Layer 9 of a small transformer language model trained on English Wikipedia (12 layers, counted from 0, width 128). Numbers have three digits each and are written without spaces.
A neuron adds its activation times its output weights to the MLP's output. To switch it off is to set its activation to zero at one token and run the rest of the model.
A neuron's activation on a vector x is GELU(weights . x), where the dot is the dot product.

Input weights of the MLP neurons that the questions are about. A number n stands for (n - 500) times 0.00096.
n70: 521614496301508640525774542545474675459472727426393548234403457374604517296417327647445718561576613555471290583508738450354307480520594633335334455811177296496661475349372558274466293602496469508425638388230508234598520393372607626719564407577719567516475468630588545399274610516450237463468790751672568590553441590666267204763468471621431373542594476479438319625569344426691439406588
n90: 722583514535355546423405278378678390330622395412468452355635530532544486392395564574319380539606489412558627425709518606497542587613608432539706408534616589633517335525624655507726358549486396429593568525372479392601714595532774540368405431573382435531363514469486640327447316698425405454497571292450576461437550624757380325482446411486268633425556372717574272635424535248550701563668
n131: 379431425428608461465500236525544385536567380596326580458283712405583464641280439677701375323472565701558471540680443436567504651500383493443471564353365457540441414958582632528311539610592503547540496697324304525500383411457443686293622556640620562430432545451303489514534415386413625540593651397518305305603434745542291431478452507504402507413440285581604532460500362621396409365652
n138: 626617377634560507636448310454656569695482486600514518532511548540570463457472291175618551504434522335489701312315658439613600504566457598457540536363589405599444453533579615461434373596464653406566730489399444336450386715367904397656696504560305500546607406518467486482497305556544543420569612511412560264383482404412398427432714478522398561715618730614464539569550343171381691425667
n141: 482563521507286466442639778466620424435446319544387547463376372395427403554302723330591542228430344196524507503500503575750630419420456497459356579533452542486583425444603285445507429537428510566462427552638533626656292510562612671571405288641713375523606700520479602510497422589528602610711582514507647537605462520527493579482638507469544446583595605560548565624534344517335577534892
n149: 798333653373369437588284357327607504448555554496396656529602329704356745364325507585337283559590485457462493530313552608299600453507526609622578333578588526530384322598753493526610558691600549395696357578575573408559393596474400515259489427555555621551563601526409463879296573683594541635579515534617420459349292316668648485574571526552300511350599532588611226665548537463410577411615
n161: 487756443278686841599617851470513526522517483707647631492389546372550496534538656650540312461458830723429444430307560418218586500395277535306243621802633697389445422460457561617535410504746307374355399522792551363264638552561814363423384423534521517458397302487385323360553487634377737683575695321584572565641624348666361343577446539758674530272466425585747526448786341440408662582492
n189: 371325433418450336543496306396681453539585376652574508454435515405451536697605426612512364399458393470349477598840675504650679435269434622399343426358628634249607410250391340484544519411636574465540575335484370554767538570469496636746267201611492350718418439442576609435371319485607601598399179842361527395523476407558542528622485338618408512496167638588582426362377481403469377749583
n218: 466598420534471512372340690562487605575928641284566887288373504649165339483440658459709433297286483460645288378632620629360454463698723454384542325221392525453740442589366525413831459521496231542610580663517618574562319625454405636443599520680586448435716524861700463320240373500352558387464513448479508459488606349492443466596484449349537446483545624397467238437615521442483709442411
n240: 393473500352704474280613579702549294561354412539452292589372658403483222345308596496780615371614518595425353828620673548372608581407655452253260635620573465447432569385604595327372594371630500618544438483456496625341492401182543469449433619789500680517362373380522608526443975336500625824684626236381339384556766591457276535436621241496500543438397434843674375487175582651535449483517
n243: 589620639542574534634353377548382500462524330610404665544466414676436546466370486236645350651436696305620645497589466386514459527369661629300476337497390336267470207468303507696609517568538556378381602444396568551620517514500390849466618364642623507561596786660556665629595514507426397462537351436437422521637521428510591521601583486591483770524500602425528479591374606548677422514517
n274: 466312303607332728313589479654259463722678374447618648604572676646504454613449651277533411358540508457421422339751500701323439564397597483423447664434472653316616794725443406520425609601785349331612405689553256455306571716303545329323487653520383520624382341757358569528392440642562634393512270386267400602674571411512241401641634430335460755504601570475692565368673524537459424671528
n282: 739678496500423628459478306697393299450389508413488387715630436475496627340588521558390527665709378742657313500521438512300475480282512647276396683369525508844743479432417293314580263266512661479643475571604796574570112583641644445569432353537242292545545561239458422337555586648327459416628654646264435446722373401561544605400536676659516603542554575513728409525197393475458390426464
n286: 478611496478468536363417643403391518438475500580424553504468528611486692532570515442789274612472599375711402449658442453429576432662629782677449540573529438496592616493467486565574304496273819431573478642650681615500350489453504433350541628514371626472309673618578547486349325419724269299646638534312620550191496534471518332504695361449375335504486476686384464482543392385646724684518
n304: 736761557320549483589407497559452547543451314676593396412650303629571581355410646599500560454506382421469460507549507264713454578519615517666490463468526544347409424622507590523595569408328412614362554530577334427352461480417483435605634291565529452314632594687666550637516392731308563523669443490591526596398351408562484476698516584440422638487576357391706563765510649454359451520561
n338: 561589580648411579425479472205582532580571588417417589403352489383565532838400254405354665587465637443492706684645555361527488547569390372373532397318287436333364480403468167484605441547421327440605363376288446386772366595508555634731311609535766699259547620488528393320470524488282223544473516393488321559539593523520612331039684737680547539464425557406603492649433417532432410421608

Output weights of the MLP neurons that the questions are about. A number n stands for (n - 500) times 0.0012.
n70: 534358553292552545240587682631571431445526370640679261523515522507423481388632633635406565542532371378570528557616777313585280407524452486397487563360574556707422587500696470473629500684565585567557607646559591391445496514489571368275450504443676274525571262544431409514410545752455410330497455560540411378418580303496669375678347459663393538497648424582448313483569432533281611851285
n90: 428490423547380475587595573389500634608507389415434597674384658299337606401628576469500634554378507683288294637323402514461767531471488460684528592506590416246520638436270378446480421371411570472624561434440500250368406379365519520464595594578461553367545536535497554719346799555412610504519513521659525593333474438449666527797494477665635412626450615371521497284324645587406539450516
n131: 546404435586651670417352503555610529568438306419597414585465573517470419682528421581446522608598585561420447471302385510449354515338688523593391660528556342436650512596406427561539347486589545483522486382679500660365622342613532392400321544709513450510346475693525449401714700514440462489526477620500552283656415108355372608279481305535772415593559595577699333464468677434457480444500
n138: 262583634455337582400476609440419437473483375676440511573642466510343537488534533602534402708529586436487516469380399539469206438375564481459431448688436386521513609521509485406452542373385540659448211592242580514540362432736277519428464523507396509599388630395679702615541456517581553595631347493510514817595497478503509568562597610562455406674398406401601620547371578764410589571316
n141: 486614579536542651452488474613584739570589564339586565550510436586526500516620337565491597432470516223466421453666327581357622518738539428608500484484579635320517291697728573733425540403395188594252622562599361318514465460605446399522509667460277552385600590599512450483638585257510480355401582178387420598396393689532491353597481542615393527484599529507406510367497522407593399335547
n149: 282658667465562633391965523435548691475565409603451423600323462590516500418525552427623466471615504422549698504568529508684509511637464442230796618456508540625527317300570654627512526402312598574359390682397740660699361342404628512409629465357706322613236862504406403484337608516430528231576562355435336669556479354334544587500448500557622518651230504276385738389409492472375304459355
n161: 328380487479602565689409631577320626692323705569530723486474472557475571425565541420425616408554511441678465541370395544462434552486877479579457648652493653588403523671510585616447507485493545530463519461257427480567534475659490605434510356677388400401460628466421554460454496478410434633628475228367346527692553496578125424734574737541360335280613573543545458304427545244386338440389
n189: 450525425677451630500588590412424665567461613488645560395310426585474568441634506546519557660530465548524405411460396390424483583336529543507503483437584552512602465447618620573468544619419592445492740408294641451433421591732458552582357609586523530393549300455570586494500503286395431586554569441452411506533398378449309500418511622407579579320454474461350431400801531697625471333430
n218: 534426659609500340427460625746503514471576694407624581487367408546503470591470503530587572349464604647431657460484360546497236670626500310631490540424312471732377522429424487485472434529608397739390602361542360470402511560567470493432550199415507709392520279371435223687519327464552403481551664426605662524454454754645336408493546695510433513503647730488415325607250551347402355775525
n240: 504429450429386393292732648587429580541600663602388430521598562597481465646409289410475282412500596419295707702663531508571289718449568584491677391468530479468590323453563578315460434675462445570511230390660416605504632575449568559547669688651722344596517504475341525275480339508476775280525323500473398532462324622330413462462359801450511405478753689652640449449605291376567478409229
n243: 473483538694324413430594381438451479549105417475570394517526525372595444524621497606267527477629647306493440527422634605503750613603577657512513677564592596583404698218510235538776400655656559794537496507381359455504596393583415444593564493504272444489484504640503369297481406559549525492545616466482626439396565591458550464425560345442443429339553621504478309233673722375454688500234
n274: 500524519391322560398580312521353716542627715603245368450437439433643615550571503487644553413692611538201357570455415421480370689473596555406464636480654516320454683705593641485403612500522592448440303607559621411365423415552639365371649465578531523535374370382311503403571621493530579757531528322482743601511377463618447720405596353649344592446526431651430442321486524369374783426324
n282: 458519506545316349403524532431626358434430409644453459668581624435510456512466631563592294396294525282611500749491581428534384468534635573541485436372673461503497467610610522507481555305616439605436647321558413500456412630373572675566418422605591599513576581500392632480693598480418603500425695503490270209425559413616418471516473620597448438410332598582392269402516441507497875640446
n286: 538517582592462451552473641507713396553317528349423482423485394301546448425458540550256554385543602604408553409588478713565373532355468171533454513403560589341439536421584602535637490563875322526466523325245496575596574475636514455500413421403590388765628566575549483438534409592418631570438229421606295405641581372643420820521269538308525687754606493484660556347455610552330462444500
n304: 281636325543472521442528464599423651518425490523541441534458411411549656623588416506654404390450604254544745412392376681576355659532458623312491376820474445546526410388525368489484537435402528476519507708567479574541627669566513620404245450303394390569293436398451594574465587364535665525516516437575714415453581569668463590255556336497629509497331519337579319545660726592467542497355
n338: 369554410691522619366586247612552282303450442585540599698643448469239500567541437555510428365465565602504517387500624418885468500510487634553285503658469429470759510444500427508617441504707562551497632555425320357065438370507614404753658535366544438580629542574335510379452407558460518534608521397622368470525457427329572514570451510581665452379568551311515432435534396475371617707712

Each question names a token from some text and the token that comes next. It shows the vector x that enters the MLP there. A number n stands for (n - 500) times 0.014.

Then comes g, the gradient of the next token's log-probability with respect to the MLP's output, scaled to length 1. A neuron's effect is roughly proportional to its activation times (output weights . g). A number n stands for (n - 500) times 0.00075.

"the ", then "bo"
x: 615506555516529495492492582533504462500503526462507485519508538520500490528509498541529581560474434019472390488469536447454546556591464498559522514476527546465518414494489500557523519491514497462543539470557558432476518418515486491509490517522491527390570429483474481442635544464500539547450507535510563502471499479559630534515505454459467478425573607532493524432500522472530511512512
g: 617378546624568645447258127461498540260322499422244563440430427615423531502696575522423494589427400544556615462685288397485598619485457442537631563491393548605783456514731639492374379568608471558577429382473632376543347584732443534552603612302495403546314391591392609537558466548572593531452469574237641575445398628431590360559413518450601700305705681620580250310567577493430328447513
Which neuron, switched off, lowers the next token's probability most? n141

". ", then "Mc"
x: 709480471542603466458449514511475475514505543371506494516483586372636431474419533553510534596485432182373457503430622432477601521547486531635553436381552501439526515629521453515401442581560520394589691440646463455463487533427536505444458636505575500438605476534487520474589551448493509494472552559458427443443491389526555524595498487554455506438546553466615446382580475475501501516452
g: 547507728454524676263374393322789458626484438443574512601643427476427685409404455369594618433574784494648424245535570595417492490570545539487573599501565533403224481407471539494561340316295594340628439547498697660358446472364598587679478362393410625586620653554433464570666487468358680165576344618528284633388354500431525250438667515410417513593670592519408513530431549598421537379625
Which two neurons, each switched off alone, lower its probability most, in order? n149, n138

"18 ", then "on "
x: 536572485594520489488570589473519511500497482638557412458525441335503515475491506475511503546464359187450526392517470462573435592544646644577460526352482678591404497517577532526485566445436489403446556484613461345441579428481464399574623620511533466392512618433484583496586620392500548567479562505437544439425492456560539485607525548508586443412579533426447384392576459515539502454545
g: 554483541426365330526459557793565523475440631514507513384695422407378729359509666570438504681618506539672471689381464548359534343565564550553793265693598682267555622276591548534567462332607668406459475269429440360577499634582570325459495544438466523449268436625547601428547439617322342446472634305414439431313393590563533543585451603304623424427501551420228587660446612465746545516310
Which neuron, switched off, lowers the next token's probability most? n141

"ten", then "th"
x: 549434587444480556418524507594515303367578352441456405556407641438659499473566494434430549443543357425428442525461409377466646557570554529462591635310569579629463594572421532507517590434461553410504476459601503358498498462560341512389552622446576453394593391656384542500596629389602632561447489403492522531617432516554500523532522473380509327425565527634457484396617555492666454546503
g: 363441497588581528456668496437619404329446648463537330406622345317561343433595183431493455528498347400467524479685508658520545547770506694479724451511235491641316528453443500443483391848476476512357564406428775565676487475465455568320460510528634717453519741524563355417602431560343423545462489533638619634389456476659430460575464564345618358488654402636558211510517595681579380283376
Which neuron, switched off, lowers the next token's probability most? n240

"being ", then "nar"
x: 568472534581568508469531428531574441466517482502463481450513614475492523528523621518477700538501441127441406501581546488489452515470483485700689464448463577460510408535517531497514480448513527490556558416589481400535577479534417449522423617565436512391478421462461501491702457400457611487444507505473517520540521474546611549517547523483549413500579500455390429413563519458548528450506
g: 328583739553570632491375209591570601581637516430407592519464494467786623492461395625513453491371514353404332440481566458300438460566599341391194569577596544542282637374267488708693477683603702558505483461353508425345359508463472544811499522575550370644529634575347531552413486485226543504614474596644624595154604447476573641452600322607371470592438458490565492538387464523659447335434
Which neuron, switched off, lowers the next token's probability most? n90

"char", then "ity "
x: 468598475534603557530581504623556581370645476428487469480496610520589408548451370535451442444383434391481447554590393433456653612583567484610441520388547650541513466611525484484548533421480423451575541418643537337517508400520402684434463572454497459393443439376341425454558530412550572517378547438459485265538586488482717448485414494573446475454677533565377442470601571639631403595534
g: 507371478582504595456335529608479466458618221461633542665390596538434485704550575331451518478465512505284502533599385615630525412326452413633407738312606194297560512333469548555617513314502501507588270528672607538309471641493441494726581539575436354672639417618499719756441462528668599500711529542410401337563531691455204455188505535504554672323473416514440527403513634401612513453373
Which neuron, switched off, lowers the next token's probability most? n131

"domin", then "antly "
x: 553454488476514608368502665677451447432611563495491442566479494450656464582585662507489601582518484463315431457536410250431576577528476492481526605235581538482429444421545511490509468293567612446431613436562541493394605488559477467498546586499469462494372454414338489454430573298588556497454603492454500405567451473420671608585603482411481505428590668501463614403514466390515503633505
g: 500546413478594293518311518553593360522309530445600731384459438488485290533655800616638488526659494499641450598504524532531504465569697491415505425420692422452512550590610454666279379486355686587613449471577718622445400457356523435499325406447629432522562540712254345626397539353453514608564599532461245680481314454429643755441479647652584349234343603484202431451408457584659489538327
Which neuron, switched off, lowers the next token's probability most? n282

"s", then ", "
x: 467486548566517563473489501636539393463639509652448436508469561456520475351599618518483540587415398302481464391494440293631576581393625518573579482372610645622502490443415452556467524503573539425527576490591406348447526526580330532527555540366566466477512480377443476543505648433657494534408615589399482443501498439441632557559479455354567412424480607428474515337534530554550454541583
g: 395469476658587653397444417334603409525531421555481557523560443547286440509585438563471367423558545518254379281369529468476350461472446353437198458486396450614469689393627674619341476884396652417608722547503593445517353569331479523457607290727581250511533569482455611625482349381559534556560491534384325420478533540304575596497852472489491601530689790636395554555580441377717643494506
Which neuron, switched off, lowers the next token's probability most? n189

"allenge ", then "is "
x: 532563563555390488428609411599511591451457405415549426521454478478545561495491457445525604522445470203489424478355540448629484533594396504599551476387471659491482461540546574603441658472541540457490549510657457404502474545555372528475542549490581475383452491404427585489577484370654441472460469458416572481622409418616594674512515564469407550451496576477384512485496532486588535635486
g: 543513548661392452352678235657406763503520457522670580688800472492579430524465331485405498742382593561309456368276464330628545530595598468477296485575618326314586512476430729225402434405470471435418658487425665343406393617796610572541362593548652416684524631396446357589507448450433479506387506487628463515475374535514388527332283574651532479313529537559459683602533555404634312645497
Which neuron, switched off, lowers the next token's probability most? n141

"b ", then "or "
x: 516527515557530577471597486552501564501367531629482415538437548410520474587618513408306609484402461170519454439494533471564524473489598587409638466501474525505558430433480476490527504529422585463467488473554467358653588456544451527582581566404559522432481512565462601480675483396520493536498494511431529475456425462588597593499612526475561471344492596445501470464404511436618526561424
g: 476559570590423262516459400472155516449403354589493335471179517401630395531500591508416360495474525509287490412491281491656441531448699603465202528610608544288592526685357495481515674248532538615578630566586583371270440476732575564543437499411569303668628718694409589427633592475438668652657389360611677497571650654497578461511635472602295595444479485363447465479490420336625521544612
Which two neurons, each switched off alone, lower its probability most, in order? n338, n243

"model ", then "and "
x: 586503558539455541553519414569502585535411473564610451538478509522566503492518496400474588427452424177523403416410511462511508485530564534530642481338435589453533421469517536539484538483413516393461533430648484311576562433505487523431532604512522503434465416444472507473702569422633515561531421469435481560542498432588566601464589499497459516491635622492489484314492523476594608558521
g: 496517717634472503524427225359274637447506701614566507561417469300591429639529445413348464412481555531246524274378376535583372517340687582601445643527579613450518587581443350420547428610271571414494431377657646477359416422449453591446527505416443399518798790529480672732567507414677430701501689337490291354546703303538680420371526489521576447455678593432568583505417252483653446601504
Which neuron, switched off, lowers the next token's probability most? n274

"has ", then "the "
x: 482471477570499548464490431561624407498648553528536546465459625392507422598596555482443617515469432142520395522523583488437517462525428509673681493481482534494482401537520514484440555457502530577509480453584439444513535419529434494566308576492569489489512412489488538504696480402449509475495464496410565509549399488524648581468521590572569417478580527465369440412557548504549484495514
g: 597577555523638470437608620593264333541347556359542421618620431341415637355468591378429565572599595422323408316377595468414380444377352714498736578390422556448553328372450515532495347388396673399343467624502432480417316556531658537537644451712532366800651653211738566433469462570488387466513559564767462657586776490274295557522568622515484339420601662478382446385621469610517471621502
Which two neurons, each switched off alone, lower its probability most, in order? n338, n189

"is ", then "worth "
x: 538509513513596507493501453531551411435536515533522510484555592460550524548547562502495607575484445086454426421550555478450434569454507517644636576466481554447512454537494518475520456499506508440539516433583538405569536428493425465554395542561428539464535430461504520427716519428442513447494549483498547540471528517546555568594580498457467455452624519388411421446524559464582466477494
g: 462461386477325509563333483478521510633785525571745555506457606517522483446501574537481600567493167574692472382567555390682634667424526586435693459668371152526429588330435453511641616616598362652565201521585338504453309365461483511445505484447588476401258489779432764535626600548565367375541625377357322620433562565510397351445461746485666461489400499513551346276569347465568504549556
Which neuron, switched off, raises the next token's probability most? n286

"B", then "yr"
x: 569561581550501443545310583457425478552591564533509398431505583477580576511448460457445545513554525417493383608410448490449590609671582446482565417329447615455586505542542455571525498435426467525487602448484553187523670387464498665520554616469406486360584503519431436497550492559448596536502540332411505487533526553519545499510435519281658389413497536609554645433437536497496346659491
g: 318691341652545495388392513558591603625446698596469429381548293573582525594611628639489579516422614611343540716558406554242604557570462394440469368429403422486562276401454712391542353441618419491778490547369534601420391443443502449627556638466339498372324534543606705383828647425428335473479467624638639676520699495374202508285541574580493598525362486353431353330286545569412500672516
Which neuron, switched off, lowers the next token's probability most? n304

"Val", then "ue "
x: 600544538531476528430530609448513566483603471406550453427424595393670444556556472635530511523532493516465404438594438394456661484563541342604473504399535575562586495708499643654563580386465560299433439457514456406519609418512319449417565584377520431430436542502487391602585541409622597410434550328504573385568504495515553535516419471356391563532615561444353418458603449398677438515483
g: 695503684469519537501339720623423437702622281368602497552503641433501608503596646383518596503561583575384820430400538514560323242583307486297524829442404725473421725438649539497611629399376300506559404514607324512464456751251451386444287580537362484407549489427490496364292490315525494615616488562416462495461493576509539502345475521346716662439330446562613586701575423375448484430485
Which neuron, switched off, raises the next token's probability most? n90

"not", then "ed"
x: 498548553601441590486550399719539489449483627386528461477463666483623541367562659470496516388558595477428327466506506401433409620564506486613596500273537618561547497559558511453320506574550513424467496439597481323440529440460512513339445487432628583468510455480262475597480536404566600545526349429438455481562387444471560613549489499484442353606650556514354576321580558541573492613524
g: 326358538661630491515432445348622618645376568454230353364690496437418626616380614551604713459497446418383553443697666454491250320500693352542393721471468525307536227337545554528208589552411599360602648742567643494543478604515604414585648582420485568375582633420555504338478519526694668428401444386496498415476349539605423588594518412567626399575580278616380561631264469407626577307513
Which neuron, switched off, lowers the next token's probability most? n274

"193", then "9"
x: 418562488581594383474431374547603447441621497627482474516522693327554524533497567409516646668503372393315515409468420390494593527691530492501577395217472643548541495574475563482459560507594481341437563490564598508356504359527445416405609668560542468384566414387557531441545544351539516629493545513435420485540489470512455421440489464596541499555657554451468509435566476550493579590394
g: 448554523422539353611395412566264457513684554378616470690523591399608438424505424457600545576625454504815347472464582282480447587394805320437358439439403651593485505328480460436392597521470475503632160566526532632537499512418490548615455585515473488526560162472582491655636518316346475415679641446474407501313628473617875552533377443367578404600398492634605695452812305486426542349466
Which neuron, switched off, raises the next token's probability most? n131

"ber", then "th "
x: 470554626625484592485647451564443567449552484514490403486490642486554531548407499395351487460473401446358405461599449514470673546733583573537631498344437674598451481515490600507563545663457509422610482460561474293648508506614424554398506595383508552352485409565427570419512593370466544457415465368493449419412447354471485652454480498395557486484583498519474435404541518500653525622470
g: 529424376618659440428522500461652325354374685294535311588379608325521426482557447334377393521508543430453605612540472552522365358756589589486563633353470456606554678555453649277394616497534487769422720525526619727493281297600367485457589497471733575551639593295571460315404508604568451391661685487561419517546459615437256464252570525363402168592437428680706417610538484567543455510545
Which neuron, switched off, lowers the next token's probability most? n218

"the ", then "other "
x: 606526620516548482473505560511494463468528499487535461521513500420494479515534499532527591555472433042484383506530538442464528539601424518568561538486509568479513464530461474568465513513564507481531554442577568461487556405520474472499491533543473516408552416497453485454612562430449526564479517541526538486441462526557608494517490467415471471386606619510471550409473536513523484512524
g: 422584446469503601433472563708290483447358674475594560275456352568605452504694656719604533521642439482369360674493582300621543376427447496270502418621660643423574288591493513269335618106669381360435619589378448390581524551577645451528250556693357414802576486659392486599507364490330430422494448537566719313447557493393449430526635463561666614556572548606412376623506591532473538429394
Which two neurons, each switched off alone, lower its probability most, in order? n304, n141

"Season ", then "1"
x: 545580579564482484580480494544514514564506440507497534533474430386536441432470454470437505584562425191411433485448469443525614527567535540662671417361418604509459423493517537453538476473680528354534646523596600439473463462563402512392592574489524466415582478455457538436578602397587493540480569383447522512557414493580562400580509463521568369494654503533450529376610437470573574533406
g: 319402577554580591597496297221519576596560650405498316773647488454573417529440483362479673601389631460420620589797625590463486620559552486407220386435633491502569279464349547569478401567650489393543552457360345593577646470522430417630531661678618344456445417512400443583435310229570272591714471586637330589359729547580650343495633410519471393673593366322535633365312525543445425526456
Which neuron, switched off, lowers the next token's probability most? n286

"board ", then "an"
x: 536513482517499504485597467573555511373322613596552463515476379488477497531507540468551577445456440145491418376442581416638453495491460552513610488419495616522547379533501571499500502467432548473502483499621494353610553406525378588472530538438536437476497488489417496544671529454584543551453505557478511470420465448593584578518570440488512489393558643560507449452513516459576520582584
g: 484537584396506595476467366410384306413543643524422500561544558589451573559466318553555325772572434399567460454744528434231621632581503361569207614483600430360634267678269604609569539293531554658359503411635552402402468577637387436432261274336301640624606481620592520377574504434553610392745494572682505597575501677594676633477548374472443298545391702400438511611408604549480552388289
Which two neurons, each switched off alone, lower its probability most, in order? n141, n138

"the ", then "191"
x: 541518521470563494514555579517497431490508528471515456545527533506486552470530568538542594609497390073427443522416495410441438558651492484576551457427581554544492421478493529557527543462522515459496505481579558524391554362539509442521501567501526513373591376513456400446575524460473526572440536511593504447447537490591691483533500466434509502424497600513530574455493494526542538479485
g: 336605403582562571555463359352584619621334301457441484522669743484522422464540587362604586525599565472462520466292337338529458508309701754513286400719425637691550574618612576527553382404729561605448470544275632595491352535617500346550532564395544456358559571402682371321583396501471402581673549687494430496670251425354667416590334537422421343367706452531679387262660501323457592539413
Which neuron, switched off, raises the next token's probability most? n304

"worth ", then "a "
x: 507469496530523490491441516530518440505546528548624499526444497418538455547562478505501661539513436114446423537532539436429538551495482589540692505442479628406530475471486478493460524457466557463507524438578466444543517460523440512545478550538613509433499482506484581503709558394466535595615534529529528549437410396484616553519532482406610296408553478455426455443474584459543523533474
g: 356600601663620437531470417485460373257563532501489611536459614455570314606426388611453311430520601501340513420444572303368343416558462404543575640557329494421696332430567757483430454425614609526501390584426393376524558470622369382352390638493581426888625710315602617461533696601390591447566551616615411324594495638634495454666381512624636405507453567562319543357453746258720302581276
Which neuron, switched off, raises the next token's probability most? n189

"in ", then "193"
x: 443567620503608480566500534485490455482540431525559466498512468412588549466506523509477578474429462102419419493433442453420500542591448640610605461421515614557526456562593542536466401522530568445430504474590555484465512408595452476471525584476517497488614512417523485408578560443401587507502598486586492450540506419535563510521496576428550471373525560447471578452511469512523630482414
g: 536624251817502557636517455185520522372364495380515367382612697606358471352553805356401709466557480500451417462389471405495470554399650478510263344598667321576401551474485346538625389420656464502406540665460561578401582650527598403600367600336567485383620654454539147508463352667551538614558324499513601650507483516533688449602550540461358627456591385585828393444324573412534478565466
Which neuron, switched off, lowers the next token's probability most? n161

".", then "\n"
x: 643458464536551504453451494524513437474533513426514506504464645355641465452450552543543563604454473186388479471430564422501618553584539534662554416404554515504517477599482461460437462541568545337608681399600477428475439485452475529432512673519566523439634447464502567471544581474507530507394529607460450429437478440527550571634476475494476403424548562464599424416520480486473556547471
g: 593620442468351585661534479454511422387633555524519658576579566784485481595496337607335463508670329412506651657594446576408467545496667343444471421615432342593435656671564452502571572429564532462353582574679460350498858381456488358630588299463337329379478593512588650364444446220383509533388397604217371453471526461519379560641599473569788585664457473595472430358550474593136296632384
Which neuron, switched off, lowers the next token's probability most? n138

"s ", then "new"
x: 573535451506510505601591530514530451500547507519448482503433606421573517535494476574488584531438439103422392466418516404480476533566467490565591487447526544504436417516502516586456548486436533391572503400579539498439524474507516470557571470460529486428610425456448538450671541385597549558427521512527523529527454445601636518554493539471509453382542634343567582473463513479581567551495
g: 482461666440358541523464330470507577529533666494565440396460361543648416357353446449417447507476510572513375449584462371436564546489608565417468478749590691371241295586551211807252728449495435424934575464372663496578461415586447639518364262534527412495507537518597586670527451541239475280610604582586436613262682650569673501652451542516440502649561512520424562408646400337358489555434
Which neuron, switched off, lowers the next token's probability most? n141

"op ", then "rig"
x: 549562517612467601494557523534495543492359488500476495565430525475515446550488499476490586430459474152525478461434504476592537536514545558456594435455477619465487427475545571467505498475449570447489552484677496308513564496535459498566538526476534547383470504370466621498641550399641464597429474525400522478459391395539613617592634470471465411416447559468490527525458475466567603544529
g: 425414594537581414560526408356492426731569573573457629653487663482256450505331494498458490650612634441541561533531494481405689488554568405435306460318437537510508519441379345729405361547404419725591359556400531512729544678452511674723390531574445514473459228627301586507467414407239559275554267438538692681275623724608630414605434350269555535484432526517623620543228695434547591376530
Which neuron, switched off, lowers the next token's probability most? n243

"in ", then "200"
x: 482487527549629525544500521481491412471541520506549506499549507427511508449531551505517586549476481085388411451380395444436471541615435606561548443406565607470494447530621515514496452473501592434470521476607558484437499465536491459550502537507571487494582478454514456397626553498402543561502557507624505438480521410490613521582486503478584458381555565491495561409559494462546600534460
g: 354482721400283366306524639626439600612434404621523483414546712630573327715629394467636524395553645584550516482200457455458552429743697516408506353562482564607457383628646581511408443680580451376557566578433643525514483334618241360521598523469448594342398626652285582338598613427462572728408477614612374518586364648417399524296162501499412380510578502390602490318718619474413508367445
Which neuron, switched off, lowers the next token's probability most? n161

"rec", then "re"
x: 629461577449559531491545545575432501448351519413470539475431598314647475492496518466482602484577482514337484512495511308359628558589526389689605462364405695523513402518413642425602529566341564452573491394546560399596576477461458558467462570468624387305567447507373503533443569440587487420403508385608636421499522473626527606615450471356517485487532464503415493472587471438707619541468
g: 499489713502442381276539548579778634800349577639477661340368439451301693551426384567482480567509493409390450286416249656517446384691522530394583258555576664641437606591626520437546437609390412544558391405461307602655369743537571225566212395402454440330521482386382381608624478554399522588438413406465477535517510413603676507701309567565539574522552437468397543538680642737597399501516
Which neuron, switched off, lowers the next token's probability most? n70

"for", then "t "
x: 540552510491655571517776537637450569552466597481475416536530599361584424427488398448476556586367400479516340568490490411365505655615409421603486505408367475521528497438467555350449608588461541428461515435579526452483581491592362385437530536392625657494518446526371441398407553267559548548415557395563494426621489444576635493474514452343449543522539694556542500436502518526540393577619
g: 401419489448466693688219578512488549282585412530533569555529582391505656366313407313413429334692462548763591420434626526482490539282681700352550506390470551361561774558533603584591595524471513586509489443590313470479518427461363465467662464263734298688556317446370691539445454517451564425518675637495406458679421670327314398533800506467564583484559427502432511329605532390300378743513
Which neuron, switched off, lowers the next token's probability most? n70

"pl", then "ates"
x: 452381554470501528461571460570552587446597637410536452482487541370573483547593506489524423526384501407446560435535501330469585534506583621646611482398486615468547501480471554407456394443447602310445547375540542369499546512441376472396403537379610564426477473532322462500610538473505513589505508388503660402529459648450671465591526512301572455425454665667572400492498496500581436723564
g: 426495494460489658457477133440474597605604862596578467577586489623582615614302446566524670546437687499293399509716485300517398469432380680532462727347308591281534362369708443407685476543751404482472586599574578455518552700509649451498678472597391631525491483251601340558331489421353636413590588519425603384394415538562540437564617290416519445521392361504485613419648433442261441367404
Which neuron, switched off, lowers the next token's probability most? n189

"\n\n", then "Because "
x: 709464478541601479459462521514486481504514544357494497519492606382626437482424530558521539588489427183381455496425635432474602513553476538622528436370538500434518499628532450529414430579557518396591697434641466454471481530423536503462469645493569494429608480520488521465583561445501501496478551558467415447448498385537546521580491500563450498444546559472614457371584467479505504500454
g: 657495407456528311587465473416386196708461590660591621461384312370481393586497737533487315477467579520441641505544341516451618514421423327713570502704558243502354591431284420477392520712436465583523432622489338537506554542382450664391443251513597536422457572817518621608333457684386705511449618270641718624296538513490442609555651380604466414291608389415660474539562657423438615479505
Which neuron, switched off, raises the next token's probability most? n149

"moun", then "ted "
x: 570414507552461549553527598615448625443651547416474437494556630437514474451470546539392539461411497420373340459547477397564590590574596499603571460329544594535542407489534518461517471542474692413556524451586459333575535369615512578478572584464629600483366397456387505438548470349719600439358384404551463374538484492455614505523578339478471360568631536441440476451485462478550422710515
g: 532350504362415715404414511639565629401343458367386376490530609651444315501468562546621577299428409663341461410599652570247530680310637539412448333574356466545431628531277718727437420528443521472507727482500439581544307612376444486516335423418728747337469417440421506425529643444479443600592440388286382570846354664546437526550478573518564383446458388553678642762644686493501641507453
Which neuron, switched off, lowers the next token's probability most? n189

"ph ", then "Gul"
x: 591600580554514498513497415438508544510274571559488448529558519395559591482481437486548374636543513227433402365417486552458410624456703454626683461429467460437552497425516587513492544485379484373448585508528646472392564392509584443521483589399353477497532509522423490465530505546575543510407397507481470604447341531599645632582586521474586470436591609476520472494511481520551492552490
g: 604391279235631695624350430632426492296516456440413533601442491339327595276456676577495463389328679453405484519518516433572590277599470413310362421648670482618142575466469426498678636502576442720480421451591366507554442318485610755326623481386605706603534468656599566608406436441649534459658574668691437443431347543633384589425564405572495580345570547592468419589704550639341437342478
Which neuron, switched off, raises the next token's probability most? n149